Layer 8 of a small transformer language model trained on English Wikipedia (20 layers, counted from 0, width 128). Numbers have three digits each and are written without spaces.
Take only the direct path to the model's output, skipping the later layers: a vector added to the residual stream pushes a token's score in proportion to its dot product with that token's output vector.

Output vectors of the tokens that the questions are about. A number n stands for (n - 500) times 0.0056.
"emb": 510560496596528519560500437389547500610485413505558475546457399318381472439460567476543500531448443563331541537508528537287577498555466416737419443636475607493514455744522558722496631614573432550500470488466447520457422400608546512426394519448498455583389548481550488458586536588460526571694479580665593604455502526595498488504439538343517394417559472387361536632574548527436340450353
"ァ": 385441550537485390438501509498520617551605517455680653420254652286466414348512337439529655533598500653463428546378334517416443574469410453812432612414402588363411577717251416523525591553665481600659540540462473442442478381574636320472605564233500419487285537452611517433665598531638575565686439503552472575509524507524479434458619562442664403453481666170377513471601330411458461467384
"cu": 545504579630611351632500571449379517555540378353391596584503516418500422450533508509497753688521412530422526451599498478393517413544333384777532584606488538500478516539467518526404475538405372438469569422595437475473429518465510435527415473523520527568500578575500413471535412602592554621529487500460539593457484558456456484541553555442617468516434421343525515532521422476439382593425
"-": 492563523565592547512500604489500438513550533549530431569540561551428468475524469483407460508597578404518506494423480477591546449512515610463460389422574528467531442457543529443567512430456513487525450425471577406535508488432491485420489435529465493462560513518429470569437444371554474484498538412524424446571402491512422495457440457498448500500479414447585567507533587510497412441409
".": 558514531553484534373500551431407494477428614461462501518470545525481529497520535585529450455454575568454502561488533462474594387577566548475549454409483594570569540461510541512488477429434519475508452517566562587511507555445510550366421570582417479542582490515476458444578453558454426445454533557542503465453459475409584436462489408487570527518436444587524646556542523487495423435449
"With": 405428536537485430452500559478541552440498295533546491435484564465561352376492330445406615487489438608536355518510329473376516517576471569537405537445435561545561622475478467625605498539535505571400636399435407431435377542672583410408470504536538443498316433439613567410568488455525488564649465516457470618391606523553543416474513588386527433493542615325465559595498520453436553433356
"ce": 580556481659577554689500550532498556449454456404419525384616424421653430518512635534537503581407434508602506463462495375387413532487397492682485522636467489561509416446410519518603407487538515614518526366571642427518342435557467494436489611478418480518457494569477619436504429612538540640554507500496431511452636457507431514471565576438733383435502545339595609410544584510534461465510
"ating": 554444586447653508428501456439530558602531557407458487348378656450319449286572360453557579441456562608535607509604517358532618601411512403670384589512500593550485591528383348556604547641417478614482636439480404581608547381584483450334538473513420475476275607409477526357431468425577524555555466581378625505469500367509484379539472642481522480618453514407413578364505596526532434531412
"ế": 407546541491258379441501413455566497472570441410579513403239529296448465197458367514491582613631458513415480543428471558283430527378578400711484500513385568516346633731421414662520580586555341553446592485438511495417414512612605363478631476299435544565210486502545614386475387510678621467711456569584521586353655375586590359561493640407669415315528547365269424328457422477369450554397
"M": 452462475569376330303502410376481712475573463376619554378184667136377237126561200494496846571672483762395366562469306438021421464368426296924458683421475649395175656816144186747606622809660172633530717548451347422339407515710642205386504407176386503492093455417528604385637522534747545504725253597576542491321657388716634344601459786222748303312511732087317476414585325452392454513306
"ious": 466435294573504486440500520426710741483493608565632513402628654370333489325522568496537437410464427665375498411601279477246368620594385372804498503411553646433388494396411412647505591574491518540580624486617422471404511390475405414565469456515446545414328448469488421526554552398531379418630450668500452408347509413455329458565484689282470411638481550434440562549519601397505415605512
"ular": 593519421446574618465500578407503576561567526553577504468496522376457413283544392606396576377541576569448656432671461503375508545599396354702560563423562650511327508682515456528512564681569474514534604416563464428498462500557405337567493575468547557605420554433558378443638441365471523526682454586462344403415650409448469620477367465390666429634484620397296437408528564543485440631348
"±": 471685477554422474426501521505656562486571530459522584459375529424512451485560425404563662498448525529424585461326314495226520524479528485716506716413376561498369553613511390629516529503539402427498570519354429572536291497445532466381539489319425452520333411543513559476620308357607478649670450473561513526463623516466557557570469550303699492455562546422424477458568579441379523622369
"l": 455462475562393319301502409375476719462562472375620558377189669140372248114578192490500835558667488764394356554469305433033425460375417284947458690433479645402168652812148193756611619806669174623534714545471351417325411515701639197385500434173385500488098450412532605384630517552749553500721232604577549496324653376709635352606451789214750297305504734084311486408576323444391463504299
"Personal": 468350566504470400486501474518492546419421338442575636527440467496516358378534425498407545453611485632389403386495456538340461498437337523653401591384489649451532513510510456696519634574412530562347550400455491448374423556686463401511526500441485536572269476582550428414445548574571590526632446666479491519428534561495531555541490549497559528429616677157523498462488544593336459600403
"cent": 477515387617470478521500552556500577509478380455620566458511442288574348373623584567457616502468491551551544585476439505396605464369468436795579661460473424522517451531442469497483500531442459505504530352489685461561329380567312411519516580493567449587483410454552544452397454649611487714622486594455428454303490555502469520536508535344639414472410466232503476630549527440518466509395
"E": 452462468569382326303502410373481717471565468381613553383192667144373244127565195490496845566671483761391362562469307438030426456381422286933458688425475648399176655815145187747601618808667177627533716545459352422335407515705642206386500411176386503488094458417527604385628517538746545500719244597580542496326657377711634349605452786223752299312507732080313479414580325445392459513306
"ney": 443550457652368340576500398451516492498446508527500556421398505369525455345620438562534473459524402593467402495478423420355412448523382515826510697541537509618436466504500396429533507633490411578538528479437432614318565373500478411365651584561614491547334523504496703359525462605646371419533475665524563411366650427538330590478457595558558497532612619357490523432466419525505483660571

Output weights of attention head 0. The head adds the sum of these rows, row i times number i of z. A number n stands for (n - 500) times 0.0016.
o0: 529612472357580444423459426527676615599561498556482470508511576535610481555514277519580513544510432519542593415481439577492638460594620516604519491475395538412497433354520662392542489440424573623524521416610425515428369444628386369423389488388537533355454470427575482525431456623631332346483438579528512487503432510532455540624346490510404439429452342511508537547496435310423593673356
o1: 506544441491451463527446540581501565380617473434541484543464517504629481463433331517503330474422423495516568513349437610470527589502414584427462543463451637403507555312532591435457566429480536500590538389492465527523448487480411457613472464425422578522425412647534462333631436416599505339457463473615389621456381402407478502468479392590566458595534417523469417466580639290514556648508
o2: 492562536483431501608662411638572560455497472447452487419486442472373589570464480490505384477535549427376348602476311460502417534672533333465491563637436426428438512645476484471496633520596500645497626453459428433345465538507439394553451536528567533476553449433561527504569449492622500458529625535438572515443671487464416457509587716447531457434357719343455514422420503458497452622674
o3: 438499503427512523431369421642559480559372437533462495431440661535522632526393527485497523523435307562576562518592391507566483509394536557563546349434507579574491533305545614643573424473417558514481501406543526606554526472495424485503518461542411458574336548417563467495462550511484485355357305510487511521440482444620515494457480367621404466494625517595612572463605544468488587484458
o4: 475350388425509586516253537431508462626484611535393512406496500336465397457503472624372578489480402379429374560516450557512447579504550378547442389465487513435493444478553441649482477469523479426480545683479504491368368494654508565431336448521516426587594620490476642681514545571591528376305560510523630448585609437596522521463442501360396426486600366473447400578503413524372470508483
o5: 601522442425490503555628446433505527537561505444416417540599522482651560537455513443539514585519473481612541264470562459539567513555303508461568555599515491466613552514498338514452479568593590434423600767559589406397373555497604481543447440485606442506590536592497563582465595510502529545507508470625513587558383487468355467515522504456346537442496542443490519527482569473592541547528
o6: 640454407568496377513446576515532593472539431511499573574490447614526447457547397516404478511465530562574579405502540382459537438473597404515372559521452566417575511532484560469451566489410612577428547402479422421463501454537493564521475457438461445595405449555493464348438430599618491477514635594498503499501498540404547536481322637532502539634524387528560394445597468362359518622354
o7: 510568444510392553426213416517577565469671611501492462575394481501564369516521417572458545570502518534604545466433493533544516462553493430635531426503415498513490645534461479452443550444527513544538580579613603521581437537474420567607473398455443542634260566628474564502433511402493512386403461516433531499523532336358607558428441575467516423572492367481650422614539548362478594615465
o8: 401607516529459527548373408593616455644453508380503638435466411449430473579428458504523471555528547427478509593520459502509431471422511563521596417450449315501310582476433459345452590533657495459639496564503473504521361479459383450496475326429566440558451445541509559564397528427626457392466481390401422487466445379593447588534552438589468448470543500433426530418516442537508455559453
o9: 469576435628558510380696494325550516631511468489380468633534397506623425508454594612486471577546473585533515326547604464418449536395414510542517489592576499457523456479492527445534377552517543437490475549491651499470411497547597508517427468675479575502534456573518592543476438399473496479662517516545494600441473512380360465461676608521400474440580556447585535558499605533581520567552
o10: 500471443422606447572779611474489582571356398538449418582622640648506566588498598483586473413476543560558422362481536351521484436533399570451478348519537582604666422379517578606405465448406523470384440417516522378427448483467549517513442641602523567442596417545560435489556442513500554643575457593605517571431556695522423407371493537552446697575510586492556433527476528457548576639422
o11: 509425446496514529403519434477540509447524533588588508552497392447513468524490424513518544540510488467419560470377523560426573357549515549452628653524585493433529483673504494535444629556487471531510588665466596571607457468478518507490607550502430569390588535410406410429456529400398505545541546450419643428551385451524533577497518569501335282312455526489459659507427510589531421322589
o12: 482415393378608566520491564425398489452391494542518466467498617452502571479316625306494576533494511540523442435469503564426471543742389463533567399608655393523510392513485447537399348514613539431379451548561569434488422683536460470527390549491479400371502477550440491595576437588602433621342588561433648460601434451434409511500479527532464478645500578505414420528583517632545592458488
o13: 624465484476501531546410306587574636471640580565483403421452625584394499533593568419546453592495400461468488656552455556569554366562531483539475621449646626468648461387545313472574513376405505540336447519626471456505554403563513582536609623453600515594550496464479405540504576479584519458401568389513519579566622430530470568561404376391486521467555263488582531604337434292634628580535
o14: 504484569469478426498421589661461463518475560526532481487499507575387494544687420480517537490431612458526387533601553519569490427478596489482335500403334506603493495455450544345493499413401520590472489415527418494580551444530594576601538431470384546453359593466521500453334469449512512564502260571478488370520560601516610541500436503462655599596479449552598428499576412457482484561486
o15: 479562577536382606533430483493530516659488569469552368482484608519552521458517557517648509553478479509637464528522445560519423515520601600606461362555552435505652411429623403492459447450586377337474474650588466671558396492583583468590421541639528477575479481631508638578566583463469524466328031346483486479549543470435455431485539247471486610648588484707490518461542610484569590596606
o16: 535455560621466480491401348412371548519504408620331593477500536519558594347410605523557411526477390463478433541556481539368455508410459470548455593657664468519316547424486466448539473374450606526432336595560545472566678589553522533543543530562527479546535583475550517498619419482604589508521509494453673565455492532482414473389425534502567318482532499523449561499654478473541539621386
o17: 457560611551443453583502460493417464447391425538468562495470528376444541421525544519352596464505498517355439382491558360480349452407533388434296445597491479539461663519413420682573512514526486509528629532517631478420406462470390586546534558571453542462512580407398523375499596479592556557391623436480660472401577584519546541467619581469439289489480640454412537489382604506442499395501
o18: 405514569414502554506425531644567453393474526519501565500477576491640612556414371433476582366492524650601443447535466514636535552546364385496519577380419500663494610443358408526526394567595615654529528408473525496481580822522424476466481417358470460428553634534436496661543492443523467438469566521495509494442396506551597423598439590426521346520401476463595470607471545471461639540543
o19: 532444512534527445525527476616432514315602392583513538411427460583514433547395528378512480468490569485469399535502532530536466448655443523482540548632429497419487588565464490470504454457536493507373476397439512451518546568539647564487557569468439535498525439435480467359476489511516575639538801587338646563463450564511525569467520670537701332482382657473381540433353495518527502347665
o20: 429453522425502491557485635556458518390524406572493455418534764491494537461556487452555440382491479584540399620419552491568484607688484605400553412552438685483518594371502493631414505381513445456493378454521425451550481501546478523577554596527378602501637456593462435547692451506638499566360574351489598545548516587505413456491417464476697504501424470490384463421477558520568571499609
o21: 328556554407531513498472505483421517427574361489365579569567436491588535378502603494445610434392448409595420430457525561554498475351384572488469464478553475583457544558429504663468556511441557586448596565455501434511676506440483468437426566475518508459499546424561534403457552382363477590582398731561477396368484461446434422349525602583334451393500544463522481569449552596589462488464
o22: 437536387586598468294455480350529444602495440662589458444519583588556477466549429411394491465573547524540465457421528588463521391573587467504466730486590438479629506453392488494420481450416600556587466555599460457419568474584475455485373544519506633446727459639400484465534544459503421616351579581449588348671371449454357473516435517562311458514558311311530521525458526430545513679553
o23: 562582615460560491533448392697536514440572502565515502399505517599668478492319441546531440484612511462578518657463475534534606481662508628630588448428615453502415598351654503415543461339475494446502463465593496521470463530523508391413539463508520487529438471370567558684468442445602557449495549457526597552539484445570500489498531311596543422421561563589554615603454416397469621503416
o24: 398353536545498572519623478514508486621537442488452409580526548404498396467483595502526585444448494446510368495562491490604381610532345408493407556442615655465640341534564355676587438483451451538366701587358470498335498434711579543442493408589456461567562593427496657573433523361392536458513395375434562546630444582520491430609498567352364384444548506573590551476446505544574417269683
o25: 423656495485572482442302630446494544463584560466610507574511419580480478477580454540538360482499444511544579661418521515378433518518548490617598595443535491492486452456477551428376506532457360471661494478449430643532532518535604432515421468384561520517428357646519543471551454360530511483522504444545342379343387461413528408542570406484632495579440463604484496472437594554518432514579
o26: 584453526493491556381641432345543558625643558554421406577497596516554484467378522422549478560536505580476558457479564523490523498702395360547575520572591521564547459568483436463525382519572433535474501565526448425445457518570543419493378528594484474614501517508507484603606509544439483525558655425509593534576415498498453401607516560434431370345469534440516670569462487518532577551609
o27: 536474427467585503590590578531447640388576392491556742383450445497405515495386545264414480534610628543439506574445462380447487629722383386433490629686466489365445471613420428659499609480588602527374598430341493338391469563584544442484410511393524387569719412595460533510598377635544506566577973611525525546526478511390492402474495736461552342515457572426323428467416515598437394402701
o28: 428540578517510563442389530710462494434349481557518437451562584525390543518632561516503545429498482540339458594596505483476493396386641518474496432451596504486647507350487636556471390354322372523477382361476616457634544465374548579455684575634381567481605391358517448414491481480481497569390522403520500460494642586547557557438566393532553543506521500561560468455456509568481447419513
o29: 375615562470562399445456566368442299449476467593464470473597495364496596382608511598600504374455420418441317568562524478531505518508479518545425673485429530511494516583360472466559400484519482569663497573545441647499542464504538481548492613571386607535513557475450529488531473507474512551359291413627568401373702453503512503490440460408581489429445519557582566451460657506521542444545
o30: 360472481572448548576479518597427455511538487475612556486554625376495433594499451447588457324549543549512488549580393498631478607478466286324466548505444629494470472361460547613442499486509387514560564491337415446461537578582592523405518277446403466595580448528472559534567411530455538395472512319476595595462437550697551527410395594468496401496464468585541527453551350534485459476635
o31: 452638610473526486473689498463480448344508410577619594388422456417374431446378533259456430562576545380357472639483472549485501486560330560478529565555612456400480414644501373535483540477634507560469544595452496506474475388458604411548601588498480453630561365536446462336511574548468495562534610540447489538437597453454521449456595498509498350415498608402287565522346430620614399347714
o32: 540555477513479451439397484533579566639526595505535462531463541610619492470622382523601417501495518545573541480521485555535531399334606622576436496382471520585550553263473535372563471401397518445616397460615421517571514442506474529503458478478510521492514516529532430525498508461391537455468350469513394475577432566529545459488447305608434614580615266601603421550518465369458576690462
o33: 490499465522487634496490357422608507438560644488551550485470284337570447450443449683549491544564335293397602605406388617434491496328435471606554535589584496348499419509597531429448567424509459422533534598534601577474450479464417455378436518487552508523629412444474564493544572484565541357486357466531430534432478356504494590403598425552325319386538433577432485574488520542477407492430
o34: 511427512318579507550438510457469442608373544587456537360513429508403574488495586428451520502503503391502432635534546535541446510606569482486539403506424448553556549601477597402523586406499545499501400438481370515405504469566425461488468616417526584454646464510458489506572465566571430531380518662430473402466615579502428485473527553587589604609501485426433437476531420621519553646505
o35: 515456486517444546654378596484529478625376518500479487542461426488432564512538589473561542416485516479456345559614610488447465488533525512502497374571428344424430527586420506312487486457509538425469416452544465546489395608483507550558530407569451582421572515516455535513504389448572519431456532517504373519543545536473391528502425515368670529588471520335631456547609671447413599636604
o36: 492539571514674390486540497410491510374589492447380568486542430605622550490414451687611556527479455454609595532501379519524637604420569657611550511426544426442544440472615472483593335498596505503537482490575458699647529508487373384446563576470660510364490515585604508573554494489454389443548320457571464610529426452506499469481400288497372567419581403583518422459503447358561419511384
o37: 396485478535462542511500448577465557452438533565559522489434417519411560537477488543470395467486520513464552569521434468586487403418569497523454530522429461449514465424661617624486600416510485503448460431431485525548617407361511510434603518515571432471549454276528476377545467594362560527503491542439467506442546486454493473395395487542500624535568428632558513410464447560603485400476
o38: 423536441478652508480541589516489452496409460563520452434551583488606475470311438575454574517596537402557456442465496592467517449517596642613541532498540426469570439474575474578343474468597505471498479591635491549549373544478489376538419617501457513467587482535490593550433520476678486495353151571477491394619435536553393543552629351744416460384569545553472601443539518605541466514417
o39: 527369497385584550506498469440437428494365521621352337484595543499646681480463617559660462394424370505554386378425585494592478462469370569539508468620589525528593533439614558530480385417495541366452354566518557576484517610426583550559293638584471526446499530493489425549491524489616602531300417561585497455475431502588353530408546383548469593487671525583609516480512571502588595532352
o40: 403562521544557562511411510561431526473440534455553567463605425462394478513615422500534489605459472415513622635544416514467496479410702466602514560446377431425465458367490586349580556515396486535606473367523481616627539462536395421458494508402535490325429454479529446498347481505643353463465213460482389376447463412441504555512472351522575559603433400643480435432469494492456424528438
o41: 510588458524571397629645573495482534456473361415453612527487576497583511478393551403447424437543559652630468347459492312417522507587449553460493441558544426580452509504431477570477366520661589438508488502506515404477387573528504460490591510504590527444630417566509496514608400594535484585554929471446592574528488604475408429421482529510498497564526557436403472603436533521446603598422
o42: 481473459412440496467386353569628534541562584629528448370394415507605427616412418496682483519504482512460390520423440625479628455541487581487554431607539471528309573481480602446470552429520600512489391616576583450529551560455459538555442496556467505496437569410547402463622462535431470445475685629372626544569454333520538623357477543554429325402444475440426502632517387373451476598424
o43: 492580491558516551565777494482451598436595474427556651489447491425512529459366476395474421586562531541527596515382416411424493620656353422469486540621502434382472376586461377529463565529675498474442638574460489463469415488496602375489398443442591358606577375560489578535513508618541463526556403498623447562467377497395466412435584537434457452511480523465411502460445500518504485514661
o44: 618514425492620576422518608509557403469509514504517536471398555380507540466490507519360578522622485505552580471409502516600502537455489581521510525446540493578613449439391406591456466366579587580437470333631499469536508610402468492505507410495392460533579625474462491650592611578412380444379425581529401495615448589462436450538520479558439506490531340508695414533513586572388612359487
o45: 569434473534557401530628511433493591554475369542440401543568665692570523525404560535577489407508559550545409377520475327537552417514516450577392468505596529571657426338509491593504331450519508482325442436561411426428401532516612541473484567616590532458542554424567458521539435513498586589515533449529577642586483713558378427540369462514385537434540452513670492521442476326529562570408
o46: 498396536488460483530325554591491538369520521490575473377409605559339500507497487412442533428489614469377436639435413565545460558567634478426505364396477493510459472500445577534509513412602438529525485289431420550531505540496397577442529536453502501524473465427487466371623472547591549445352651465398499488562574570627593518536425499510652445518469523435502466426552415550467532437577
o47: 469485453523396467454486530246540465533462551632559515640493578441351496494497552443596550442391492460550463591416685524466444476366428533604574508542456510410436434644551555478441515547607589476567305470494580538578485433422494533569531410562361403405337593437513490337492479648459546620526402490424509608534520442549420510461242416385436526494516486514562632499512624551597556365335
o48: 493507476420552579527576349707430549472391475559520525472543518387473626614405462474561473549436394450436533442458403599493555413548346574347588452444591498402554371317575571490386529405416479468343457532519519392509444540408504465471570368490456494398611505342512437588417491508430392558503365599535559620476449416595381645367500474597266450487518463526580525603574465554608441500432
o49: 512465477474476450413615527613342504306458466571603370611546715516586535575470527430566534356480584508512403387354617565599531472559403552477567481522499559469554496412541580590440335424486419477484427498477591467654493651382662480539497548640344510506520606538512485429622480461562620615470492490599590483673460554505540422515512420424627515462469613532463596475498532582461491338449
o50: 651446527597441506402452463679445409403339499450361453463359438444556546427692432568428462537469542533471518470453432587553521553527542524422527546450447513361486493562592421667532526557371588481494508445504467548428504560460449497575442506481436459567383538501490465532356559435606466429332586729498473400501497332449510499481445653443362572478569564429604421403513557427424431519450
o51: 566453461375509520512548470514603417494454598537445499442569536446527650531477464593642514396555474433451460495401607394611573493575350539449549482560487518532607606550494507365451461454564490425484361451531614569595501674307610491590298545561498525570509563608475461626553556542492541512432442447712400510516548566514604583479602426554678565448423600478522495488497483412497560485425
o52: 703418525458503388557436509509546553445469496438400572571552615573417547484567506483360547422471534600499443399410639293444474505530550403471431480470502587517523527566495461468515565537441612508469580453522583446420444554520415519435491603403590534431481514496508480523523452587674588520509766487608503476532585682613484493641470549385547438489557579435433461462496513426364581514362
o53: 400560497490627527513671603489402571422507402461533548348501467434398491445426594257371382495620542546373382555512505523500450564609428534375476646617576456427489427595464365684506569519595623564444550521328481377398516456530571404539470530476497371538723447579427525405604493555420495582545805610494481530506599473357479386429561642492541461458469628409345583416316493677537307342742
o54: 578579555665544518424357403615515478412494484398583652437331466518524411495502521559458401519515559492512574452409434364380455508428559476578377494576583464417451305497550521554557527556448467457435589452543533534445485524521532468374462484489603387570409399490533534466398446513504550403475663605517452464527438529512563496401586523542350391539556545534573523589492557425291400494460
o55: 522378438433441497447424538497547506539521555510514452507464342394436399491496411509471501491549450408262460564477470630496544513536460384386615618495525584404392556662426482521497623527478447636566591509392574488420568513542428441447520518464407492559549528471430435433565554521521501375525797557445484451493532391542592580571493654452546324335386564359352495434526449572398362331640
o56: 278625470476604653503608492454577522474491528584534521385456495393543431487474514356498414535590455537528480571536463575583440472500520628518615572561454398465479511438592372502473598446662597481528502555570558442495528440531464463428519462438603512487748384556425533491537514474505434513472652533406489494470432419383387429427543460517419528356536382499380507439359458644608447539642
o57: 495463478454531357628648597486402452310438439566525462536503527562512629510334503301483493471543514494372539483430452563410480467588575471362620629485644386517495552436444428494389445524534488530546469377504427463514505632450505430494505602493555509411567362480509364485525403555519419571521667482473554527472473538537436456524458544501507514493489564479364417549482485617573539513462
o58: 426501520594469493524447494452457325422429469488476502283515454563511578361383609489499473509482507427530532560530531511436494535483506607423514548615511362401432588670541503574471436587574494389486437512481577526552597530385657499518446543576585405621472427576473519500395506587490558516468512459489528424410479331450489605446747476519592550500617699461318510400431559606473451397476
o59: 514499553509467477451368462598524351480634602459540472569471463485563376566500303522437490552445453501471520516524557700500479543481471520500515553294315561543438599515442502322514562597489449564596671615519555617522362426514526502504499302335416494591198577419534544483271551473603537354462334435510511508453448366573619642655439488460544384419469443500477589430569417530518504409522
o60: 411558496564434602414466418512562628434615591498686518558450432380444401547533413530477526543565464464429650534419442613503521467365479450479560622501499556474414487479454526475513585508410453561602628536431692556611660488460427468410547456410477472521595457481408541405498564443507490421614530431509417449452389417501662555483611491518495282389389462548432559519506574628474427451623
o61: 554571526303473415648425528492444495364539582516387403474565496425507573392529476507434510401450503440484281505491513550541536499550449498511560408419553422477457516408483513420449443415629537472498446617535493480490396588592526546433540567483592567510703515414472542642713413525695564496317651521551620573474664501538401449482464446326599601533437380377458385721576492453456660554317
o62: 471602480502558603523758535543426556384483475473558545367504448368406552483473569362435407514628489498404453598404433494466466564620410448449550681675542443308442424541542371655416675430563593547441592569398535383479482504541529363474497542492479361539768367635426609471611486565465546528583443542603433502471632468317417344440659582409552509410511604403374585430405556678535317376735
o63: 479411480462579507511460621453316632462442467516387458447491536519531477342499625432451429489428513520554482525477509542487444546642583510478582590539574472538399466487587398595534465591511492498454513572448467446460625542613364476496488707442579378371549510490432373446654515586666463566458776611415480405516503380412338369496465555472450571492533495410429506490441519608553525649521

Each question shows a token from some text and the vector z that the head gathered there. A number n stands for (n - 500) times 0.0037.

" B": 517513537495521532535511459510525490491505476523500510448463464514521467492484494510480506443522500571518460530537515505492480536528513521483554494476501501493516533496495474535453478489522496
Which three tokens does it push up most, strongest first? "emb", "ney", "ious"

"ing": 542492426491460461647565401518563552506507526452527602466462511474622406467454483570553485504494524447472453505519504389509535417491573571501550420450440392566470457465474559408423575415476456
Pushed down most: "ế"

"ven": 466513473542488518482495503493525486512558482612507502454488515448446524456525512448556485470519520519476484516549483553523492499546456533517586508568480537502469489433507512561465496518528539
Pushed up most: "."

"ep": 476557518493447463482536500493549473456511496502488477551514581511517508442536511511482492512509528431494512532505452428468546529495504529534518445497439464491502440489530557490485469520484504
Pushed up most: "With"

"ion": 562524504535480492585591487548546475512486554430482505553506450507463500494482454495508453482414467468448512472461466437551502530461489501452469550473502477512370522495405487450541502475382445
Pushed up most: "ating"

"bo": 443566540558474532543519452548584441513488477607524549403435455531482460501484439494592494443548506590512433547592517540527505506591534523478541534528447525454510570403478470572364479497608473
Pushed up most: "ce"

" |": 622524592539593580549586426539517475519464402500519538508427457552531504384494521569429479448421461695525524529572462488501538604552541499463562487489563494524437616500538544536403527552575547
Pushed up most: "ious"

" Pat": 465517545502507547519521453522531490508495467558518521443462464524508455500486489521505517453547501587511460527542499515480482531561526514485553503494482517467531545477495469545416486490562479
Which two tokens does it push up most, strongest first? "emb", "ce"

"s": 523503440527491528478521510616480457554419456567587462466498504563549554454494551475432539334435502415480591626448624532515521497507568522425610361543532457490508475442546456577454414424548607
Pushed up most: "ce"

"od": 525495527522506557494514484516525493520523484531498511479486476497512494510495496521464483449521502535495507495492504493508496522525506504468534488468498470471513520501541504492469506470535516
Which two tokens does it push up most, strongest first? "ious", "emb"

"aff": 458540472531475500518502477519546484516498501549494489487474486438476499477530471504546491479503510487482497541534477530528501474542492512478496509522504530482497509464482520514456500486540481
Pushed up most: "."

"al": 577599510485505492441474490464453547505514474457521500481538544499506614486567459525463556452604483556520559559498564509511566582518520462524484534530493473473581555560597540464544517636550546
Pushed down most: "ating"

"ent": 561455477507464473577546424537482610531560483463582543506530473494569464509509501542530532399530472526515485561508540484554488511470538553468555450409465468507468519469538536461395535464493482
Which two tokens does it push up most, strongest first? "cent", "ious"

"er": 440442487468566456443452505483441551467550503518471448525547436488478485641469503531434466538583532536511477547540489471407430527488565554543496523426488461466513534545540516486595465547420455
Pushed down most: "ce"

"ed": 453503522450497555556443589510561540402378420443350493395441438543414495511583483521391399554438489590459509543530459393409584477533469518491545425402456448586492536581491569449577516452474475
Pushed down most: "."

"O": 543422532520489506445453539469464488506518528528497477539538490514539515507510492481463473463528513464588485506451554489556464475468452469521465468441481512504528513480586474518517505455463508
Pushed down most: "emb"

" a": 452504494493489505532516503550463489462463460521492436451464464431531531468506539529506475536429510524474464561568438518481519534528525509485505464535487561472483509476489485557467501493547476
Pushed up most: "."

"ctor": 465552464489478489518467510496517493487473521491507478488529532456478496476512467542511474538522515487471532531504470487496506494515480497501530496517486525515507507494490535521526486458502432
Pushed down most: "ious"

"fin": 526516481476475521529516494518515490508472526466514486505488503540520511474507492525487526451504510486523520495470505482510523500471510464475500473504473486507493468494515521463494509535499497
Pushed down most: "emb"

"rom": 489433469524522524493464545516461483479485516529499479514468456457451520522479508523500508534497531484484522495475496496507481483494498503482496462479479529505519528482511460501522474472522436
Pushed down most: "ious"

".": 384489456536564382525494532511398460492349526513515569531404492506500495501552410547605543581443520475498537494553469493525549428502556400530464383518575448527563580484518483546499495485568518
Pushed down most: "cu"

"it": 458551457495472494539451422508571455464499526493473493450482495446426444484555406550506541429530494448543484495462469492523493396500542452495452484463510544582569452517410520430515514536552441
Pushed up most: "Personal"

" found": 496485519480489482510502456500499509518514492471497481484471492486504503446519520529536505504465487512507486478509420490519487517497489475495504518478465525508478489500478536498482500535503493
Pushed up most: "ular"

"B": 537486492496513562505502484496494492535520497534511495514495488509537520509525506504469487459523515527531468485460529528517504504523472478463462492461495519490503526475550504528489511502488515
Which two tokens does it push up most, strongest first? "ney", "ious"

" on": 450461505498462510500489531484546505483438530451480505552599497520451502451501475589472467526504514393520491491529425461446578519513464514519505500478472507520495508450484510509516460506436447
Pushed up most: "With"

"e": 503439580501498551461509531474484553471518497487507517516551469511529445521458467540409451455529505514534563493536534454486465567504518493515559464433477440470550479562627498459499542417552526
Pushed down most: "."

"|": 504504520500514526501488506487507493480531519534488517478510489522477491529493477492521497492530501519520498483507495512501461498486481486500482530497513511497539487513511475496528489509516492
Which two tokens does it push up most, strongest first? "ế", "ney"

" ": 488474491457513492543524468506495518550501506476504484489495498495531510461515506586530501483446477491489497509480479483523505496505518509491503495520461512527477510481447506506467494539507504
Pushed up most: "cu"

"k": 601571473421419475526467445496440534468515462481504445539495541371606552457560566543493517540435563478413562605458439411569556528500529593472501497511476444457485509513466574386430514457484483
Pushed down most: "ế"

"mi": 536466496531563493485531514519490519534472471546545528460461488542491475486518519455508515470487494566488518545522545505529483520502516516504606473509464444484452485516524523489467527512510543
Pushed up most: "emb"

" m": 491487513498511481573550508479492458466504515434476430538455427516499474481501523505423473536433476445521457514491439458480465497485520483497447496435507499499449479535404495463549484493424496
Pushed down most: "ce"

"ol": 514440622541523482491469480476628483492549552500494576506519503491551523507439477569569517500490508384589558431522490482451566530446474638568444461455459475540553534464473482472398363555505487
Pushed up most: "With"

" 4": 520522573515526547549535450504537487484503485503489516473500456506510468489459486550466483476513494580513489498567508500475472551546519536494549494488495504491517547511508466516460501464555473
Pushed up most: "emb"

"ical": 479451513493462464537490467513559483460465528499495467477523478500491466527538495545495490525491455429556513478483434459521465451464479514518488481488470481489538502497471460420432485438504488
Pushed down most: "-"

"c": 459530499559496442574545499494599469466589520601496539358477513437479412516444489486566470499579540494516509394585480501506450447533449529542560466475476452496475467477488465454486526439492485
Pushed up most: "ating"

"able": 477476482474509496514516458517511523524504502491489468483481493506522516459530494543539498474434502520508487529517471523539495497500521495474503499509451542508462504464496504510439507526511517
Pushed up most: "."

"ological": 444530506525512514454551507543512502499529454570488506508455537456488508463540509467542487469478512542468517512540490537492511533545513502488532478534486537494465469479547515531460527533554541
Pushed up most: "."

" more": 503514509507393517568483479496568570476536507500474435457507424635562506541561449514572413502522484531487435581578500475531437510511526543507466629458489456412479566478481552486455549481475498
Pushed up most: "-"

"ie": 558501515514518523485515481504475516507562475535528499515533501494496537509488525500468476440515515537507539509493525509480490550493490532504475473482475484483504507512567487456512501526484510
Which two tokens does it push up most, strongest first? "ious", "ney"

" N": 549522490497485514511522501538498478528464507470547493517500508571524532468529501520494551425503482505529536510453525479526529508463505448461507489509458457493488478482503515488504516552497513
Pushed down most: "emb"